Layer 5 of a small transformer language model trained on English Wikipedia (13 layers, counted from 0, width 128).
A neuron's activation on a vector x is squared ReLU(weights . x), where the dot is the dot product.
The model reads these tokens: " | S" "ource" " |" "\n" "|---|---|---|---|---|---|" "\n" "|" " Im" "perial" " | " "15" "4" "," "5" "38" " |" " Spanish" " | " "71" "." "11" "% | " "26"

The vector x that enters this layer's MLP at each token. A number n stands for (n - 500) times 0.01.
0 " | S": 565 578 545 478 542 562 496 449 581 575 615 329 690 463 586 539 541 387 618 507 599 574 524 591 357 646 528 566 597 555 436 450 575 641 652 637 556 391 461 485 564 442 429 509 471 605 521 436 285 465 515 474 550 437 760 418 682 372 321 743 495 543 392 564 399 497 397 553 450 502 497 359 617 708 524 681 603 429 563 541 573 464 361 539 593 634 475 705 614 367 588 550 513 686 543 414 535 559 460 537 431 346 589 666 545 476 606 385 539 522 358 610 398 491 580 335 513 539 408 435 339 565 560 664 532 497 499 593
1 "ource": 462 678 473 436 721 438 461 463 545 481 662 416 666 533 632 451 453 546 577 437 721 493 653 740 423 728 513 413 572 530 467 435 480 597 452 496 622 440 417 342 589 357 571 551 370 655 579 393 415 482 466 512 556 570 458 486 540 480 340 555 479 456 629 388 551 567 486 466 444 580 417 435 508 621 312 471 409 489 473 674 588 586 378 405 652 543 355 549 509 416 442 621 468 426 592 474 458 433 426 605 386 336 508 279 522 497 632 533 399 583 431 639 392 406 446 426 700 602 298 492 511 425 690 496 498 421 558 559
2 " |": 676 512 479 505 600 612 506 395 467 607 513 314 876 609 687 533 476 501 450 595 692 630 592 734 542 651 576 425 455 557 378 579 518 509 641 521 625 259 563 421 564 423 522 600 435 508 573 356 380 564 551 503 517 354 445 618 528 392 311 536 462 466 507 506 434 468 546 302 590 484 431 456 434 638 506 440 461 428 519 608 583 484 273 490 523 588 417 622 629 497 713 561 598 615 510 424 627 416 420 698 543 487 419 515 547 448 593 517 521 451 322 464 415 468 290 545 515 541 476 524 521 470 542 622 546 563 550 512
3 "\n": 495 530 449 390 700 543 465 530 472 448 473 495 605 477 510 566 502 512 563 482 395 533 431 454 576 531 435 496 481 475 532 628 501 504 516 569 505 382 895 437 531 490 510 445 457 461 448 534 520 671 482 443 506 611 560 451 493 519 566 500 43 534 544 536 484 437 575 539 489 475 477 375 471 504 627 516 754 465 285 560 516 546 543 406 470 489 508 484 493 548 475 524 492 510 516 490 544 457 554 784 423 476 525 482 492 316 623 506 492 382 482 450 566 497 10 634 561 467 511 451 523 467 545 639 436 502 497 480
4 "|---|---|---|---|---|---|": 531 411 473 378 604 353 544 440 464 529 501 506 506 514 452 534 655 439 566 540 509 474 518 547 355 472 313 480 436 519 317 586 579 417 625 723 378 244 708 693 581 603 636 468 397 481 503 677 499 465 461 468 593 370 562 391 453 411 487 570 393 398 492 528 405 392 504 486 393 339 473 513 465 731 558 505 524 569 280 603 661 443 493 543 458 762 478 602 577 458 441 452 518 490 491 557 599 631 401 686 548 322 503 489 496 230 423 520 410 342 405 334 444 649 339 491 378 557 546 507 428 416 443 720 615 593 414 310
5 "\n": 471 519 448 413 686 524 462 504 469 471 464 496 567 454 493 562 495 502 558 533 374 531 423 439 554 519 420 481 467 467 514 657 498 477 517 579 537 367 908 471 489 494 536 447 446 456 425 568 531 630 489 470 497 622 556 430 479 540 559 561 39 501 544 513 468 438 577 567 510 466 468 397 464 567 623 551 729 488 249 563 545 529 563 398 480 554 494 521 467 570 470 525 507 518 490 500 546 495 549 781 445 466 544 487 518 314 551 521 487 380 480 469 559 504 24 633 537 490 553 462 502 460 559 663 455 496 476 457
6 "|": 596 470 410 411 584 487 585 495 621 569 447 438 641 588 404 546 444 445 544 741 539 438 523 560 390 555 418 468 460 463 452 578 423 549 741 600 752 205 915 440 508 552 594 532 588 568 359 662 487 375 490 552 498 554 578 469 463 448 541 659 308 355 555 615 395 528 523 590 313 645 515 547 542 642 541 594 589 533 459 670 655 533 557 400 464 694 537 605 417 549 447 394 573 555 524 498 507 523 440 583 607 404 483 439 431 337 437 452 511 397 431 626 509 549 217 417 470 630 616 497 509 535 524 657 456 514 518 544
7 " Im": 499 496 517 594 597 366 403 583 614 586 567 520 556 564 406 512 376 420 588 460 519 509 547 689 490 534 367 752 470 536 530 449 538 636 548 457 689 607 598 582 531 548 489 399 516 485 557 596 437 553 531 417 524 446 414 609 618 546 513 559 193 387 636 394 582 383 463 444 412 563 621 526 317 601 363 626 651 630 505 474 589 491 589 269 401 665 421 558 520 611 428 406 298 550 457 445 584 650 558 726 509 488 418 547 602 487 524 397 595 429 589 580 412 429 347 387 445 562 226 440 274 492 614 572 486 549 446 584
8 "perial": 515 369 546 505 656 444 577 560 487 552 418 553 563 411 510 557 447 338 541 494 728 432 700 636 510 497 542 528 421 542 331 468 388 591 341 431 770 576 587 573 519 459 576 476 467 675 451 638 436 611 458 461 625 396 494 540 402 506 425 513 327 436 774 438 523 486 558 303 471 554 536 587 408 422 376 533 452 530 428 545 521 469 495 348 520 714 614 657 419 704 468 474 419 540 418 456 506 560 577 835 669 318 629 553 526 436 603 501 604 320 520 565 468 435 428 565 539 537 347 427 393 489 556 508 353 544 473 525
9 " | ": 609 463 532 411 760 530 560 476 471 600 600 538 584 470 449 426 521 541 578 778 591 683 665 594 443 475 466 504 317 593 426 497 490 468 348 534 625 301 820 512 544 497 430 561 500 601 421 636 492 388 503 504 633 421 579 479 543 306 258 540 221 485 547 550 432 426 590 455 560 466 486 624 579 581 564 519 572 392 497 596 536 465 495 409 428 616 442 567 664 415 489 526 487 526 402 504 489 574 531 525 606 409 572 477 565 385 445 596 474 319 396 458 493 791 332 606 482 539 495 655 422 592 520 475 360 634 454 458
10 "15": 595 560 392 256 432 355 479 521 385 644 499 679 617 522 496 517 436 639 585 731 614 440 360 771 396 412 360 486 742 597 464 468 384 433 549 503 655 396 637 510 429 435 390 456 509 547 549 549 545 471 499 486 471 469 659 495 548 415 528 517 130 446 491 464 519 448 529 553 382 474 406 561 528 640 537 729 530 501 376 409 711 582 609 369 433 687 477 711 543 565 424 376 398 432 369 535 441 486 551 513 554 505 443 568 577 457 213 565 511 435 503 391 570 593 440 385 501 480 442 700 509 487 326 486 516 520 473 515
11 "4": 558 434 344 433 516 419 428 542 427 470 431 541 656 549 450 400 551 612 436 722 727 391 484 531 464 418 502 448 791 642 445 602 512 512 334 381 754 394 623 586 438 473 548 415 606 458 454 435 474 521 481 313 527 565 538 548 543 399 518 539 252 349 611 464 437 488 592 460 501 573 501 613 618 521 602 687 378 615 370 463 715 501 595 538 486 718 382 726 430 537 542 439 615 381 477 587 469 577 604 624 616 544 388 557 641 520 411 557 378 518 455 496 667 506 479 463 498 517 514 537 411 453 493 632 572 437 393 469
12 ",": 453 433 398 556 376 415 529 494 539 572 574 600 543 587 539 422 597 617 417 558 511 533 606 606 432 417 603 591 450 461 395 550 446 612 599 385 773 425 952 536 509 625 590 440 456 630 506 607 630 592 515 490 540 349 506 524 467 462 495 492 247 507 565 360 488 500 504 563 481 648 539 551 467 722 548 734 470 558 338 536 567 499 557 565 378 538 468 643 507 522 496 539 462 559 501 479 548 736 529 672 592 492 482 529 529 551 431 531 418 385 492 636 498 458 195 583 437 560 585 669 406 411 481 798 588 523 486 498
13 "5": 530 326 499 393 641 354 531 527 328 561 581 526 553 535 485 439 524 488 374 568 553 539 302 590 624 396 414 472 757 545 491 462 463 472 478 390 612 305 592 576 613 641 470 474 565 411 456 399 459 521 554 332 541 541 428 682 357 548 431 482 388 541 634 337 473 469 573 546 464 609 605 703 432 692 548 677 562 582 295 520 813 537 497 565 598 573 491 664 515 681 462 461 508 462 488 553 532 535 528 630 521 485 465 460 487 558 403 579 386 344 477 332 564 551 451 523 330 574 541 613 348 443 436 480 468 452 283 660
14 "38": 520 431 475 431 461 522 525 430 372 523 463 477 495 502 392 462 704 487 468 580 634 529 444 466 467 405 652 411 750 557 493 637 536 545 450 408 721 156 643 535 416 263 450 491 515 463 414 582 483 518 497 427 480 417 473 555 489 623 504 538 330 445 537 367 510 491 384 360 472 463 487 700 508 734 556 660 494 633 297 652 644 551 411 447 506 524 425 563 431 547 390 461 554 454 460 600 441 449 607 660 434 512 401 517 531 506 623 656 333 265 473 573 598 510 421 558 400 498 520 588 421 495 412 713 290 511 370 369
15 " |": 695 473 468 638 389 485 528 489 481 619 485 528 688 524 490 536 468 502 506 632 526 567 557 566 401 518 558 585 394 542 371 581 549 547 625 411 792 289 885 623 488 674 490 501 510 531 524 560 461 457 476 392 471 374 456 578 510 573 368 478 358 412 616 468 466 476 504 445 502 650 587 616 359 751 466 594 508 457 335 505 508 503 496 543 421 624 584 546 584 607 499 350 523 652 466 426 543 598 535 707 613 546 450 543 499 388 548 503 504 381 393 619 471 469 194 464 445 574 524 495 368 403 409 699 511 546 412 516
16 " Spanish": 522 442 579 512 571 507 546 504 474 515 368 514 722 506 335 568 568 410 410 486 801 462 524 598 346 478 423 563 597 549 504 509 622 606 300 352 585 505 591 616 630 578 475 427 507 591 566 638 421 559 571 496 556 474 565 481 441 649 452 585 251 522 754 400 545 448 563 607 474 511 540 590 517 724 218 591 431 718 455 569 643 458 546 511 526 644 522 488 460 611 374 451 443 529 448 584 533 390 552 645 564 424 593 490 428 640 687 535 514 511 481 607 467 401 331 453 379 461 391 527 484 462 344 560 505 624 414 497
17 " | ": 612 559 574 416 647 467 486 457 454 640 609 534 668 416 466 431 536 597 549 690 550 694 641 607 421 360 414 518 355 571 451 399 562 377 470 537 595 317 733 553 557 406 430 593 367 543 502 573 535 489 543 464 575 325 565 585 569 310 271 497 211 442 593 486 416 536 546 477 545 432 473 568 433 703 503 617 536 393 501 477 561 478 471 425 452 624 521 390 625 562 498 381 478 524 441 478 379 479 535 491 529 413 564 472 575 272 343 659 587 256 406 461 485 779 372 649 519 482 514 632 511 565 448 430 433 651 498 467
18 "71": 536 609 472 367 398 458 476 443 369 455 463 545 480 666 541 547 591 630 651 651 657 481 467 801 554 507 467 437 729 542 475 377 513 547 392 408 604 345 746 580 526 540 325 516 658 604 424 514 487 518 524 538 460 560 579 464 517 450 559 552 74 344 519 528 591 324 383 546 384 538 408 616 452 686 476 710 546 558 365 353 684 501 370 426 501 653 417 661 437 431 481 561 460 398 422 602 436 553 520 601 260 547 555 506 654 450 506 552 482 483 402 539 455 642 470 420 595 480 444 572 589 468 429 556 486 499 352 456
19 ".": 450 587 346 462 610 569 408 497 428 470 458 513 621 723 593 520 592 584 557 572 465 452 671 668 352 359 545 558 525 529 436 625 585 488 587 361 776 360 832 593 526 455 577 583 384 529 517 505 608 554 524 362 524 300 403 525 544 405 460 504 211 480 521 521 429 371 467 540 402 584 396 567 419 628 599 734 429 536 252 474 573 650 510 561 425 604 473 526 478 549 497 498 563 567 329 479 504 699 440 650 635 474 539 554 544 656 481 502 410 453 461 583 555 561 345 509 618 538 603 537 416 566 375 621 576 321 429 474
20 "11": 531 432 349 425 486 561 650 590 272 591 601 545 554 643 527 386 582 556 434 486 639 597 292 614 605 514 428 452 752 611 418 536 450 552 523 425 523 384 513 614 439 409 414 421 510 481 478 471 536 554 614 408 492 416 505 539 547 433 494 444 302 546 588 433 631 373 559 486 297 510 421 585 427 740 591 815 520 546 327 540 698 507 420 420 543 642 586 684 445 761 464 397 509 559 439 577 500 590 512 507 554 622 430 542 510 518 460 614 454 406 530 497 532 545 425 360 596 442 454 598 371 515 657 608 466 459 366 495
21 "% | ": 634 479 358 609 616 573 662 477 433 576 592 556 609 595 438 327 499 708 602 486 569 575 614 662 426 491 590 541 503 653 341 485 510 574 480 640 598 355 661 551 515 460 443 550 540 633 449 581 687 467 548 424 600 361 519 487 494 444 497 507 481 520 445 470 478 469 595 494 352 576 585 585 422 762 541 571 646 319 296 442 583 481 412 486 569 504 579 582 517 609 478 604 438 496 580 536 529 625 520 511 503 402 635 346 486 509 542 634 475 336 544 674 361 711 221 448 534 500 536 544 379 573 508 691 493 581 451 466
22 "26": 567 535 432 317 571 432 476 512 442 545 561 595 644 640 437 455 517 662 652 470 615 452 259 664 451 391 517 520 800 630 527 393 526 562 502 533 483 372 686 487 563 417 425 504 572 578 618 490 380 431 507 550 471 500 472 399 374 467 491 509 218 546 529 527 652 487 470 510 485 466 595 606 553 709 559 721 499 543 402 538 675 578 427 368 590 769 616 579 543 658 414 406 368 547 463 490 473 576 489 437 409 572 402 462 631 552 506 655 430 414 441 386 494 688 381 346 415 572 425 594 449 531 525 501 461 452 434 517

Each question shows the input weights of one neuron of the MLP. A number n stands for (n - 500) times 0.00085.

n24: 635 719 446 546 448 585 705 678 581 444 442 457 531 642 536 429 620 466 604 313 179 555 377 264 497 451 618 635 522 460 568 409 426 666 662 426 439 476 383 417 360 513 567 552 433 368 510 549 458 412 427 596 371 629 543 407 669 456 529 399 391 412 354 500 339 451 474 620 497 647 582 319 520 539 579 608 543 497 562 414 526 520 570 395 567 250 460 534 443 336 695 713 442 648 592 686 624 526 372 376 414 493 607 553 439 423 490 363 694 576 382 507 624 450 613 600 410 503 630 325 683 672 440 405 643 460 427 583
On which token does it fire most? 0 " | S"

n341: 423 515 569 547 457 376 500 469 445 514 582 467 324 471 587 541 471 563 393 298 540 493 489 200 735 658 563 515 259 362 425 574 440 504 803 530 405 582 609 485 404 617 390 457 412 560 597 706 655 445 522 412 384 504 547 560 421 746 396 659 597 693 518 429 377 692 507 540 628 496 679 392 204 415 758 304 691 832 604 346 597 707 613 587 686 496 456 381 552 518 406 566 612 504 643 447 293 514 510 496 420 466 548 404 333 511 303 551 489 427 669 449 633 401 696 472 309 511 336 432 394 560 379 466 431 480 383 388
On which token does it fire most? 13 "5"

n474: 593 556 538 715 482 297 491 439 563 566 539 570 625 588 533 410 348 519 512 369 368 544 539 528 721 518 497 400 635 530 751 583 600 476 651 401 309 599 402 421 503 448 531 386 744 572 428 425 403 577 570 524 406 639 497 391 535 516 626 463 566 548 418 562 488 568 506 472 393 362 500 512 639 512 548 574 572 522 539 337 434 536 667 462 512 497 600 494 481 479 688 503 519 509 316 482 426 701 515 410 518 581 491 391 710 366 238 495 565 576 680 351 494 602 421 378 752 494 410 516 641 559 567 447 631 475 503 392
On which token does it fire most? 22 "26"

n436: 523 506 482 325 528 519 404 542 591 559 411 484 264 397 578 548 550 446 651 265 429 267 479 404 620 723 621 544 551 566 657 541 464 513 647 395 403 516 487 462 537 519 386 323 478 368 575 519 552 497 353 566 494 553 656 518 393 535 593 548 616 648 393 561 469 439 612 532 536 355 457 449 310 567 697 516 444 672 500 367 383 679 311 359 467 366 491 468 369 442 371 484 205 457 545 573 624 524 412 522 440 625 570 521 660 629 371 563 542 528 348 566 357 608 613 482 598 703 377 435 519 648 516 542 450 538 346 551
On which token does it fire most? 22 "26"

n56: 525 394 560 527 361 565 359 609 393 470 359 337 327 545 548 408 494 576 424 435 408 541 456 421 618 435 344 455 520 347 689 567 474 407 442 500 465 576 429 506 582 533 627 491 566 586 342 426 680 585 503 362 575 497 461 576 481 727 683 482 426 370 632 503 663 532 565 500 543 521 606 529 494 412 646 406 331 475 382 488 597 553 650 451 410 515 467 534 430 497 662 636 711 375 592 555 822 483 618 467 476 494 400 353 601 437 413 474 586 626 257 470 418 473 554 649 639 589 562 404 425 364 418 515 506 511 560 503
On which token does it fire most? 11 "4"

n497: 546 593 429 243 267 344 632 490 622 679 469 614 206 584 458 478 627 147 389 576 465 417 376 586 447 517 435 366 410 528 521 554 712 514 478 557 411 611 474 642 424 621 323 514 557 569 472 549 432 640 644 358 331 630 444 541 452 536 396 396 544 368 451 649 570 600 497 368 562 447 448 659 581 362 484 450 437 547 406 635 587 219 567 584 422 546 592 453 353 510 634 635 403 551 547 306 557 476 381 437 408 392 596 327 633 500 390 330 587 535 354 528 421 564 641 676 610 447 483 350 621 615 347 504 341 173 557 354
On which token does it fire most? 18 "71"

n91: 362 616 446 717 546 529 142 527 396 511 437 511 382 678 387 500 597 460 567 288 437 601 726 409 586 613 304 397 463 582 482 435 538 564 776 529 345 605 485 579 500 669 715 574 539 639 327 465 569 634 632 661 649 567 543 615 378 387 454 511 474 370 668 474 355 465 429 640 422 410 458 551 472 350 599 413 313 677 468 401 241 349 579 534 373 376 586 380 613 469 586 697 598 410 541 448 475 791 445 637 396 569 467 490 297 575 514 462 511 635 500 347 493 330 575 528 543 631 630 341 482 682 590 478 339 325 482 356
On which token does it fire most? 19 "."

n122: 367 361 469 454 435 749 468 597 429 624 426 609 540 670 283 577 533 677 487 255 458 449 615 540 520 494 413 262 463 569 378 440 623 461 716 523 355 487 408 319 288 441 543 587 526 584 409 542 405 430 552 300 461 428 487 576 510 423 674 400 621 333 601 463 698 602 620 579 581 530 423 355 578 513 434 274 500 480 551 517 471 651 621 281 323 425 458 420 717 678 542 628 329 611 582 472 507 567 582 426 448 627 417 700 590 562 359 566 490 559 371 546 546 384 421 548 507 419 522 486 487 506 540 372 493 636 336 405
On which token does it fire most, and how strongly? 20 "11", at about 0.026

n280: 435 493 389 574 441 289 333 636 487 556 604 628 322 525 486 316 486 630 528 525 497 583 617 486 518 381 662 496 503 408 448 364 394 801 701 478 394 547 438 486 521 696 532 626 582 638 412 739 599 320 705 507 574 577 612 576 353 703 577 507 504 615 433 544 374 452 472 600 441 336 528 259 458 465 464 418 297 533 538 219 337 337 606 747 391 549 507 460 525 445 542 532 377 346 422 514 274 572 629 437 309 406 572 380 291 752 294 503 605 592 500 518 450 360 574 559 311 384 549 416 507 415 268 475 383 503 627 534
On which token does it fire most, and how strongly? 12 ",", at about 0.4

n489: 485 594 519 447 412 565 431 350 547 483 409 600 298 483 523 629 620 378 578 435 641 681 542 432 520 382 564 530 450 317 340 493 664 377 561 568 638 530 369 303 474 544 410 398 443 571 474 484 333 547 570 427 328 507 563 258 659 582 608 507 688 562 523 643 572 360 441 426 486 453 736 526 500 377 500 554 240 421 493 569 412 611 467 290 737 338 543 507 605 561 497 426 514 529 672 660 433 484 628 425 347 616 493 500 568 663 617 561 595 636 539 589 406 567 600 367 517 665 507 386 594 797 507 347 350 349 374 442
On which token does it fire most? 0 " | S"

n153: 626 604 595 618 328 375 225 667 541 478 354 669 302 512 546 396 519 326 457 634 402 609 397 528 553 469 503 515 494 397 589 424 653 419 582 551 452 475 397 516 476 440 534 580 519 567 509 441 470 588 385 516 410 553 306 533 442 417 641 522 462 363 500 538 592 552 494 406 651 625 573 572 395 536 523 396 478 593 531 256 405 546 646 446 491 580 385 595 509 406 494 741 402 434 566 452 544 452 560 469 357 525 358 401 541 441 581 683 494 578 460 329 478 553 534 588 660 586 311 365 850 614 359 414 606 402 450 461
On which token does it fire most, and how strongly? 18 "71", at about 1.6

n150: 591 577 609 683 347 409 453 649 491 704 488 685 533 503 340 465 456 348 602 516 384 352 472 458 417 587 452 345 521 598 360 622 549 370 490 532 381 613 480 297 398 513 583 475 462 529 296 553 460 449 573 513 566 535 651 334 641 555 491 394 461 556 411 601 679 537 506 427 516 557 606 327 550 574 570 535 453 441 721 333 264 556 690 533 485 390 633 494 552 598 642 484 277 555 613 558 558 294 418 313 541 545 554 342 490 443 414 383 351 585 437 380 609 522 589 457 522 280 534 520 468 558 433 455 570 682 414 591
On which token does it fire most? 10 "15"

n239: 643 526 372 663 404 403 320 426 446 677 413 491 355 526 631 509 543 570 418 444 511 447 629 404 696 551 739 340 476 532 469 523 381 684 555 611 522 526 556 517 548 306 572 398 373 617 554 489 506 558 469 621 411 480 628 497 622 609 350 173 456 430 514 494 531 542 514 529 464 269 528 525 531 461 600 500 489 438 441 320 596 421 563 533 348 437 640 494 465 416 552 497 614 514 494 414 488 450 616 336 569 500 433 557 474 506 385 420 679 517 486 414 372 439 474 433 494 412 627 411 529 448 543 509 491 585 371 619
Its two highest activations, in order, are on tokens 12 ",", 15 " |"

n207: 599 480 454 459 584 473 433 570 575 599 579 476 493 263 514 418 702 282 488 560 560 562 580 512 478 495 589 623 541 510 498 500 617 529 423 582 481 483 528 537 605 485 493 425 490 502 466 551 638 633 406 444 662 514 408 372 598 592 493 520 433 634 449 395 514 628 483 571 565 576 555 619 432 488 543 522 529 490 445 500 464 536 313 546 444 473 498 438 609 524 493 573 527 702 558 467 554 441 516 466 624 468 569 441 418 481 658 402 445 347 500 401 480 613 466 453 468 449 557 601 505 579 591 525 398 444 417 640
Its three highest activations, in order, are on tokens 9 " | ", 21 "% | ", 17 " | "

n36: 487 326 647 421 281 618 353 404 601 504 454 425 537 429 571 460 353 526 314 504 436 507 678 209 698 645 751 447 500 364 563 471 393 658 467 369 414 660 522 557 437 392 550 521 417 668 401 429 438 416 529 654 404 550 422 420 392 657 433 318 500 640 725 691 500 654 602 493 567 565 528 339 592 584 510 529 323 648 641 507 324 528 636 531 534 315 671 346 544 441 579 511 379 327 675 510 620 559 748 532 557 343 500 487 544 539 450 607 548 557 504 486 308 536 464 863 298 528 777 559 435 555 280 493 468 520 586 610
On which token does it fire most, and how strongly? 12 ",", at about 0.2

n115: 622 574 308 457 396 524 435 744 686 684 571 500 330 569 480 302 556 466 574 456 419 523 371 477 387 594 534 589 422 559 610 403 289 513 611 715 274 702 295 560 319 533 444 493 348 520 614 448 506 577 507 599 447 507 366 250 503 564 526 450 442 523 490 602 438 461 422 699 312 649 438 437 372 539 628 550 529 418 442 527 497 451 404 459 573 317 675 520 584 426 365 729 615 458 494 490 580 401 373 441 622 335 517 633 520 556 404 540 466 457 533 579 617 500 662 384 503 523 662 609 765 614 573 422 573 378 355 430
On which token does it fire most, and how strongly? 20 "11", at about 0.096

n119: 547 487 554 595 544 562 515 473 500 535 240 633 539 579 591 567 256 255 292 571 575 558 558 320 576 410 407 428 548 446 410 580 372 579 632 551 509 568 526 557 500 506 487 519 506 348 509 613 473 397 566 497 547 494 415 316 700 610 597 400 614 320 604 526 500 682 575 691 523 440 310 670 478 466 616 375 628 412 627 533 277 525 655 370 613 440 431 561 664 491 550 525 545 690 549 500 779 620 567 525 487 261 510 417 506 535 424 514 684 487 541 531 564 593 487 549 672 381 605 382 402 391 576 416 408 412 513 561
Its three highest activations, in order, are on tokens 6 "|", 8 "perial", 5 "\n"

n97: 519 503 438 316 432 488 436 408 349 420 497 473 570 500 417 564 569 351 447 390 403 581 494 309 371 327 494 678 305 449 526 482 635 700 582 485 414 552 395 419 518 335 611 320 425 555 532 494 506 518 565 572 515 473 589 416 401 497 585 558 573 307 595 439 500 640 515 323 420 506 532 460 435 596 624 521 488 734 617 340 567 433 637 460 483 571 568 293 403 532 328 560 421 396 746 394 600 410 440 573 551 530 401 522 364 464 536 578 656 589 594 497 591 473 479 497 401 506 532 583 344 417 638 323 572 456 664 417
Its two highest activations, in order, are on tokens 7 " Im", 16 " Spanish"

n0: 497 637 478 658 322 442 471 351 509 549 458 315 602 287 474 483 427 584 403 476 214 519 462 383 603 519 574 428 594 355 772 653 471 362 400 550 382 503 551 401 523 517 431 552 361 308 415 637 421 353 418 546 533 624 418 327 664 520 747 460 534 548 431 493 699 436 565 440 476 530 490 535 441 490 524 353 415 428 561 381 536 400 566 522 275 281 595 601 500 465 717 440 547 455 396 465 390 484 551 461 299 476 573 478 574 629 272 523 598 595 441 356 327 587 526 741 732 562 665 643 417 456 590 493 582 518 470 497
On which token does it fire most, and how strongly? 5 "\n", at about 0.002

n23: 430 432 680 477 643 333 571 489 549 584 417 427 482 387 345 695 681 527 483 470 632 492 483 394 617 446 544 468 439 337 414 394 455 448 553 633 430 556 452 538 588 424 684 483 509 562 702 543 475 352 630 619 471 564 431 443 473 631 629 553 572 469 378 446 532 560 428 439 470 497 483 559 497 443 546 535 327 548 626 533 200 540 474 483 556 607 442 447 689 472 477 450 467 492 472 430 397 494 385 575 544 435 474 443 379 480 407 582 313 567 322 520 403 418 573 404 526 621 603 527 512 441 245 312 439 470 404 741
On which token does it fire most? 1 "ource"

n200: 547 375 702 364 429 465 436 615 580 425 483 349 556 320 500 410 384 584 349 339 446 633 387 396 672 399 622 395 393 483 544 372 550 599 691 493 348 535 496 675 554 514 641 338 514 357 486 442 701 448 677 541 503 429 293 480 596 720 746 361 567 731 404 675 628 530 537 390 373 397 537 248 412 620 516 538 510 394 584 338 477 430 544 363 582 341 480 388 410 513 660 603 444 543 769 507 507 527 369 446 349 455 376 532 615 545 456 623 692 551 686 337 545 476 473 590 431 405 534 376 658 648 552 584 627 462 479 414
On which token does it fire most, and how strongly? 3 "\n", at about 0.015

n310: 452 569 497 629 564 450 500 531 500 622 715 396 480 516 433 664 604 372 510 457 459 327 428 332 480 494 576 410 601 365 408 363 378 620 507 520 544 507 326 532 525 718 562 513 335 540 775 622 503 523 284 429 413 609 599 582 420 659 576 418 507 529 371 536 490 585 675 529 490 575 481 559 336 431 432 474 548 634 475 443 405 567 494 735 375 394 371 309 579 428 471 377 490 509 475 690 572 522 351 576 335 523 549 543 493 717 497 585 407 674 401 432 644 559 513 554 464 587 395 356 513 500 578 202 164 536 387 481
On which token does it fire most? 13 "5"

n404: 764 544 554 683 405 490 578 551 303 483 363 497 538 331 566 527 463 418 575 401 405 552 497 446 443 602 598 450 311 447 700 318 381 670 527 466 484 520 510 480 425 534 480 256 654 432 365 434 580 270 596 603 533 457 355 552 538 640 493 503 490 546 583 517 540 679 618 406 641 446 562 471 586 494 595 480 319 283 624 503 418 255 597 490 352 460 623 449 327 490 483 674 303 513 558 535 598 694 612 355 597 480 662 503 686 450 460 538 387 414 520 540 513 362 400 445 497 599 621 379 353 510 245 257 410 568 677 478
Its two highest activations, in order, are on tokens 15 " |", 8 "perial"

n121: 430 508 344 698 425 414 511 522 561 636 564 408 214 637 553 702 573 469 642 433 421 385 712 333 565 523 481 485 413 248 534 434 378 340 709 461 382 714 472 588 455 573 458 606 580 660 621 564 345 434 401 309 177 542 405 522 599 508 485 585 567 204 481 621 628 612 508 296 741 615 616 306 432 403 588 577 610 626 601 382 399 717 672 748 537 375 428 527 539 526 561 416 496 504 507 349 558 718 625 301 359 430 500 615 616 508 389 423 625 546 346 546 492 566 500 642 300 311 313 334 584 566 438 375 427 616 836 382
On which token does it fire most? 7 " Im"

n45: 461 504 500 346 396 677 552 763 510 490 559 504 536 570 413 400 437 550 507 345 274 569 466 511 429 469 389 426 563 697 531 336 510 680 722 468 408 701 402 359 235 681 627 288 412 352 538 493 480 357 665 504 486 566 462 517 387 486 476 561 774 697 500 641 451 617 528 514 314 461 251 564 601 473 532 650 483 467 500 224 414 572 461 466 480 552 767 543 622 630 528 500 281 333 419 547 518 572 676 448 504 597 571 745 661 546 412 670 406 507 316 514 550 550 525 466 642 601 455 318 595 497 369 352 736 516 468 541
Its three highest activations, in order, are on tokens 20 "11", 22 "26", 10 "15"

n307: 452 435 479 515 230 573 231 471 454 671 423 379 373 418 489 660 613 385 408 527 441 639 569 481 560 485 420 500 703 440 677 321 402 399 550 359 391 504 508 613 357 595 357 600 379 727 121 426 417 576 593 571 612 616 686 628 263 488 500 321 689 515 545 500 444 493 478 307 516 549 485 608 366 284 621 310 262 880 640 512 434 618 508 374 395 440 440 381 450 536 571 602 534 580 543 475 530 398 605 559 278 412 538 285 580 684 556 681 492 496 393 556 401 477 624 782 307 455 647 516 651 518 432 392 357 531 406 616
Its two highest activations, in order, are on tokens 14 "38", 13 "5"

n345: 683 380 340 507 445 658 421 530 543 587 698 591 432 410 666 610 238 407 356 471 510 463 429 315 511 541 614 403 589 563 497 610 409 304 372 461 396 599 417 444 336 570 584 600 311 536 597 389 655 351 368 591 761 368 521 632 486 639 497 344 547 490 510 400 538 674 641 419 677 465 486 520 756 503 346 401 417 525 637 529 373 568 535 684 450 548 531 194 464 483 594 482 511 527 694 439 507 429 336 600 563 322 398 464 496 640 269 662 393 556 421 413 472 496 483 568 817 434 510 446 475 473 535 496 521 642 612 248
On which token does it fire most? 1 "ource"

n116: 664 355 380 358 521 701 428 313 657 721 435 531 443 493 562 429 594 553 162 471 424 425 320 578 472 407 557 549 444 535 497 535 537 639 567 380 403 539 597 535 520 598 633 314 399 332 503 579 463 493 431 500 517 452 621 446 616 425 545 344 743 353 643 611 624 486 479 535 558 493 318 480 493 449 490 482 434 705 565 421 391 647 713 517 463 414 497 379 514 561 118 812 326 632 517 513 708 632 436 466 462 575 366 503 415 678 462 381 643 635 452 337 588 532 382 602 475 566 705 258 528 604 454 482 608 610 483 560
On which token does it fire most? 12 ","

n229: 461 493 443 359 441 529 493 625 626 300 448 390 402 518 497 633 504 478 324 352 263 493 576 349 639 507 496 286 226 282 379 454 425 384 572 539 289 511 496 507 548 688 550 406 482 392 622 738 674 532 426 648 391 416 650 407 628 583 403 511 511 663 496 656 360 555 549 617 354 387 444 459 493 431 471 571 643 500 469 195 535 441 475 638 469 353 507 453 428 411 662 532 500 585 625 391 432 702 436 375 451 774 450 337 618 578 539 667 478 630 455 398 614 454 430 823 464 455 465 518 596 592 287 424 295 477 641 605
On which token does it fire most, and how strongly? 3 "\n", at about 0.61

n32: 680 566 724 752 568 686 465 302 205 439 426 355 533 680 622 577 493 566 489 526 311 588 486 423 613 439 507 568 610 551 255 408 552 627 702 607 535 585 365 395 419 460 395 396 500 348 661 755 706 485 604 601 655 557 478 437 564 463 308 261 507 489 601 485 300 426 475 555 522 362 507 438 590 458 673 478 589 324 667 519 465 394 623 431 434 593 626 408 250 416 623 667 378 374 576 510 555 567 625 429 536 522 650 466 581 540 218 399 452 439 475 442 350 562 616 433 449 457 755 331 293 674 493 500 475 366 478 437
Its two highest activations, in order, are on tokens 21 "% | ", 0 " | S"